Layer 4 of a small transformer language model trained on English Wikipedia (9 layers, counted from 0, width 64). Numbers have three digits each and are written without spaces.
A neuron's activation on a vector x is SiLU(gate . x) times (in . x), where the dot is the dot product.

Input weights of the MLP neurons that the questions are about. A number n stands for (n - 500) times 0.0022.
n24 gate: 517572713697556602498423333356555528094258558661435272712268743572348450585739459497606383336486779766319497239545205368495455587311534508648518225615644624330402556214705411361355578427595538
n25 gate: 577371612766657418659304562447501392663709556570500415425633572693526470787620119319516620432597380482583421584792663609556562412708573419393272443787613668451487379745537565316425531703561490
n28 gate: 537628330209474483488352586529098404405734358690236385393578553143603373290774490359401706337260599248574669410518510739680486621636548306627403233333677407303522554493369736681256797383503745
n40 gate: 365550423508665348527284397569528801656648457590471392407449914132736409498571380437939420301476517253499249658725437558670342589574454280340676546651781333707069842510386539461447295603530546
n79 gate: 499519378480447611473437542340688514433431345392422431459469811311463297717609244461409669542350337307605290421528505515629527394539566403600337813566132374732564491795410423329502602303264587
n100 gate: 727180500504437386426683488358607512281226488554474655756200389464480479516733317645342893705504355505340480403162925271206427507304322709440505700503480599546628598606508393607460461542253574
n101 gate: 394554368421452562613418306478435368325119568763407309590272323614512257527499328554453409470364454675485365140649686575660489601592534332799482679513310567407447349529566742614151540735580326
n123 gate: 526641885471516493281703520483505213257710470544805469420621855768345713423624498752062445465768576486616291432478552540562437474361718521454354356505547465431394670340672488709582504758172529
n124 gate: 367375737558366517444455539621515674653642496413726311338321441578364390590489576272302589670347554489276709345599527402848495840344337367460332576505830570445512683612416648488603864648398399
n126 gate: 611507697564288596471497677756386430258515483204350654384418321463496273480537571495453365503906746543384591484588525776687681516587319252100416687441340475576479191485603561227600454424474282
n132 gate: 750489465859767413241734554577607714824405425718380690425345804653685434470782575550615491601667687303513244475485710405505591426059684553503569394371686580688616627124609358546454656438321469
n147 gate: 483499205492500316694462437637404363367853657519548566295629567471514401218571399742840478140200551540284657368358403294613485614385592373257580560445339412633733334376234832605176340512516853
n174 gate: 537586400609741692378567534682490393571644392349346545409540684820344401463520255502260398100535642741659674411308427349611549819310429799573375385911298198213168587101509461556735290498374443
n189 gate: 340481286296515394662398500517671371305254713721202352413332451422472545497497214361762489755582568479307444516365365266543491603362752297613389549488592549499606709583904305460176508387389831
n191 gate: 535591337576505625654708327579506459499871611556345330427548531610515393307736379470757526602500246467863556591348434700726739442635568429349580567422521613601589507465587621827766252670583421
n24 in: 318598303458451349251441177360637605269325475472685623479438598522475185439473582816775604423629581420320536455620486481673677690408309518227438383403724302355480569455401615583476524360574670
n25 in: 743693525247483465370668705549743611442437425491349299610659596425540447353691519354516448412334536451327589539373501562322476459628480745290765370252488614493478472611308456487562597298283327
n28 in: 365214288593373304268846502888519606701441755463490616566443324757427735634183268704649422251456442383494477577441438274566358577247719454469705631353555799438241660518462607662428312381387795
n40 in: 513564622736577206497280479573698450430549637574506255673491424635843540363227533644203655697425456403620446537346503517491671576098598508297436413287531358560533355741609743260778644746546150
n79 in: 696476478531467742481431489524324246318550402276596343663474380575316504293590618677680533472429408783537445482536334464311438325657466558607631429315547717561572476450361447693916229570418475
n100 in: 285472400450314439567927627434820619290476663626403608556557605569307644397809447563436222568479263671641526323415435752466373391197627509603411436362896371549610534481542279581634446514587395
n101 in: 534695341647471338366507861626467280663317789732688415351597636439310489439412383445431554493663437776483471296582341400284538439148618362501421580293349696601364541482030576513289346650381395
n123 in: 485627737316369700325454220366399345623373462515765381551386686717424198730395398718375783455823458504713547358708424462373533544521562381446335470500194669705531390260524446689474465475445603
n124 in: 302682588300502620472424642725671691506678593837757359610422639352253417335480665448466623439757508686591446465785292425213644254528396344444726256493696273453306548330441526618477504261560550
n126 in: 415377633535788601443127460209123571249408396454364416490556602586809594686383382490814558449608546535564273282678615199478566469549445536656725522494518705537490356386182437846570479537283416
n132 in: 609434867590877532346451673625452381334343504439587734583557288522353725536601210626290304688724552319513444502707483412231324071437517507679697428288598515405661427231461499458563743345659641
n147 in: 636554454616694953580333560444303463401593490716612699451775454274421559154541447806438303152492408675581599331472342568333440648363498530374561786320411596393446420453357569380503422718293493
n174 in: 519394449696475474456411493327688706439399603203396647490311454790149467690474250471360275184282734743201465651474574417542415538472384468533254519498469318413302223506443688306381348416611474
n189 in: 407650536712449572370419624640640479485707345671492183559774700577503189363694713218382388578665525508633631462509651508333555814340596431599429423573431293347638550229593616787304291437533773
n191 in: 364627639637608738548495343370581315345543261442545474733609643332301676249332611936545475452580806396538561549465386632516611381445469157378692588346385348428445571619633514769417331443550721

Each question shows a token from some text and the vector x that enters the MLP there. A number n stands for (n - 500) times 0.002.

" which": 374501392601501275261619557444572528423511712532330714488441360481512550392341486425413370253388548421508746527420480561397544430568602648435461562833564578618477504788560481528517515477516387
The most active neuron and its activation: n123, at about 0.34

" that": 379469512585626366260620422544456536443510581448345639397512362544424542483407526447516415243364461517592640408275476543325453451641595543448468506893664608610656534761533437441555535527600300
Which of these neurons fires most? n123

"ic": 510710537516679414409341249354505540546466494515506501569482489516463565431618483658443178411526165487536510396447370566627515377458716744571707604630413652482577489624348439703454208360496488
The most active neuron and its activation: n191, at about 0.43

" of": 362615591621642607194592377495532592484519564555623421537414300553619540555400446404528137357577467496446515645345602338471469413488694543389677659502514542626406566465391431598553315371693444
The two highest activations, in order: n132, n174

"ell": 481607282542438410485440354437689598541647268381372638407558262572438549614334542452277575418414300669516566443406460458238656451753483582484680563629688472650483480715643523392497518510307471
The most active neuron and its activation: n132, at about 0.28

" b": 503544653567629384287576626499575504551642460652371637444427516299544631640487581502596368505516456748724772680473568501514481274507630705640543741589567618517396437643423587631350471446596502
Which three neurons fire most, strongest first? n24, n123, n132

" ch": 531505542633713403390574584345513644460527541597473510575407516449517318577557536321496422385423376651562821598559555588669537188547708627736459541527593582518377483895383438518404515484407490
The two highest activations, in order: n25, n123

"st": 529624581561525383362418403537455612578645577604527621748496421371653652423254503386587481343609237536662640403377391578562365450451490753353466563327704327521380485393443611502419376342505624
The two highest activations, in order: n40, n147

" B": 495581526674585233214494479520619424540499550731467561408499572338450566710494512440599381599526285628630701613438580505534452449544504879573563526565488507558470446523559565492376514445479496
The most active neuron and its activation: n132, at about 0.11

"-": 342682728611584505269314537511584464526481623521534651551584322394576472460522451561594379622631514555571790477425455364170704497489563679403533544499553526511503404481379531562555442316486353
The most active neuron and its activation: n126, at about 0.22

"or": 552672673447264432248557293547588527478536472536479589393390306580495642536408672449339412381501607571291567579700504638635573355512753626412661418601562553508746398512338616443532514420446517
The most active neuron and its activation: n189, at about 0.14

"fer": 288657592343608385287397377522464544602619384751530597600574417737414523617410507518486349663433420591444619599434468526337464469554589690451342484651679517638350354574515637347284410402561678
Which three neurons fire most, strongest first? n79, n126, n191

"el": 421524645395288399315266403463614584640515462398499591515432426628419377779497664363420578536393455482495610596491404455426671342613691694602464652491605627741756450595375369575635567509555405
The most active neuron and its activation: n147, at about 0.48

"per": 388595494534310509309244400476579686499696472462445557531650455644555646348270402417547348391469416514499445607500537654552601600598682688535468491405818527642454449672509502393569384251547317
Which of these neurons fires most? n40

"ific": 332637718427558263477356505569413550330413406933530442288465570680386413196541557621385336576548362580490487481397350426566510290549793578635495553528634497565368475643417448457362527465403540
The most active neuron and its activation: n101, at about 0.71

"i": 368523412524398362394469323568366415501442306874390618418598530749490395519664471301577569297391593369556613434485347349546513435549831589565457714596427517464483484744578647484436425349516674
Which of these neurons fires most? n28

" to": 465589358592412509330601517502521603510646487543514552657391237600565752607452539395413098299640588617389570557336432470434699453577701449558514441656521492586419658585444529641426391530651550
Which of these neurons fires most? n174

" for": 322531547707511554184642414425526644501524576694505583608524383574476633565413564538439046337534483625481594668363497527475498251479637502494552457623645574678446581541354554493442428467545471
Which of these neurons fires most? n132

"l": 573625566385419505537338370378708436385511391321531439432410405518729691528390561485471569649499536618404585497522458364381397277545634779624589716642626319620394390446582350441545368365509355
The most active neuron and its activation: n28, at about 0.28

"ent": 301368397338562488286241426484433684347646606679617540619397526526560585493439618476355339653469453497373581651626546557453528357746853502607573484415647342517482444471480671531541472423509367
The two highest activations, in order: n40, n147

"ice": 477426505532496364218424294602631824425608577452596437391553514362546514447498482482535314476448313610536533427541630438501689412591774596325657513465605551371548400500602580563499694328456332
The two highest activations, in order: n124, n40

"ight": 495463686547364409340438737485288797601565415614574632525537364316609453740484441592550322397439376561711712468470518589480387461585691500477615431596617499583461545557548772430391523450307396
Which of these neurons fires most? n28

"it": 186593336289412356296494285471461649479701512515503557589431501602502384535296445120508317494425336463538489548483331459428457651449584526587275533579568668494439552717544506567374504340276660
Which of these neurons fires most? n189

"ame": 390453618499526390336654561606247612352360609492625624326551389473476434515331568374427467337472389704394437581332713519413590361761575459533539586713517599642689460611537591204411579547389536
Which of these neurons fires most? n191

" off": 411512636589433585311428628478542406410527469544562449710382598492546481680342542239504339432335388633512621705499508454367580373467619438439656781447694801575440335691559693299408491495432628
The most active neuron and its activation: n25, at about 0.27

"e": 486392573394619401390308476505577598452245506428596587476343318475427585618426638306283409328357387615514530424563637340441493306622703632588578633662456482538747450422564730425564694358473509
Which of these neurons fires most? n191

",": 453576440643478389123582448551379509385497595385456454681559307417526492504583467489568299350502542514411687613364353302338536516456539610343486609649489531581468416558603522552396304339486530
Which of these neurons fires most? n174

"ig": 254488653324604350353369410610412515497592458793350654524646412544500483654424654440340341386580430442542656330485435599357477294583676725577545459346456467522402443610689623415362374488515545
Which of these neurons fires most? n79

".": 303555397442588522196539392335458629480402491619621669459679436511593697607528692315623522385590534455374782611359396534415467371469444489361330516548674435366469623647512498635538568339505495
The two highest activations, in order: n79, n101

" man": 585517455342311478444728348441437568483275693489385450440568568456679471549255391391547207310602201518490705603455603472463535408613626642649623669588527493571343429583448691569369720507473485
Which of these neurons fires most? n124

" Ch": 604562528673659317367550500375502548380488548728543444569406600370550321570519643342535399528385308589398715628527522510547547337586635824630536480410674601556461452861435403419478490536423483
Which three neurons fire most, strongest first? n25, n123, n100

" she": 467495489664653453448569635548721569591551639368519624484613362302458495586410569237377504329406447492401565405413648372248561343678642756486484645521585619572392396654617513525283669510645432
The most active neuron and its activation: n25, at about 0.44

"es": 351551507510430535220424451571509526422508436574623514481315470334389531449348612463428412315344398540443642200419504421350684266467617574424524540598491557587703691533485577376423474358645593
Which three neurons fire most, strongest first? n147, n24, n126

"h": 603446516577456397378335534532490486520345282659549512417405215326592574460525663300427494327356617645417526504542501505391490335608668768577472598597692720579697594582582417440599424585444539
Which three neurons fire most, strongest first? n191, n123, n174

"ity": 443442581258498444281376348494466688495597441622429491361465446281400435485366572405299287286373609643559664387482578447503577247470740524383732416492606526597619488629629632526503589550447407
Which of these neurons fires most? n124

" includ": 408687553716505542380569488341554736460572455538502457405589434573366492579478624541459208621662409654446769466387526501415484320523780414410520586637361804574416514619524547471346563399344521
The two highest activations, in order: n40, n123

"ast": 468355603676444327383222582413369732355430437587523473397446241369623570581326574695546403576532142649445566422538542518544386477700726509385725571477566423435645478537456542415576459590546253
Which of these neurons fires most? n126

" Eng": 525590678444352468322422464530565530574408474662459586439553548245478732659436614427550383507607245482442745451572579360443486487514658764523566552398681540456448277663594534388303506632725467
Which of these neurons fires most? n79

"M": 453602590544575505278442470375460418464664593468476479476524536380643327444470507405610392446485229662524801567337629646527481405586462865477686510587598351540442472474461447511445504410537554
Which of these neurons fires most? n101

"L": 399667528635523446377347457341570536495565623466506530343461479311577539392448512420499518477519413645556758609443568521504547389532481914555688611654640382567414392454423320495645465492568525
Which three neurons fire most, strongest first? n28, n123, n101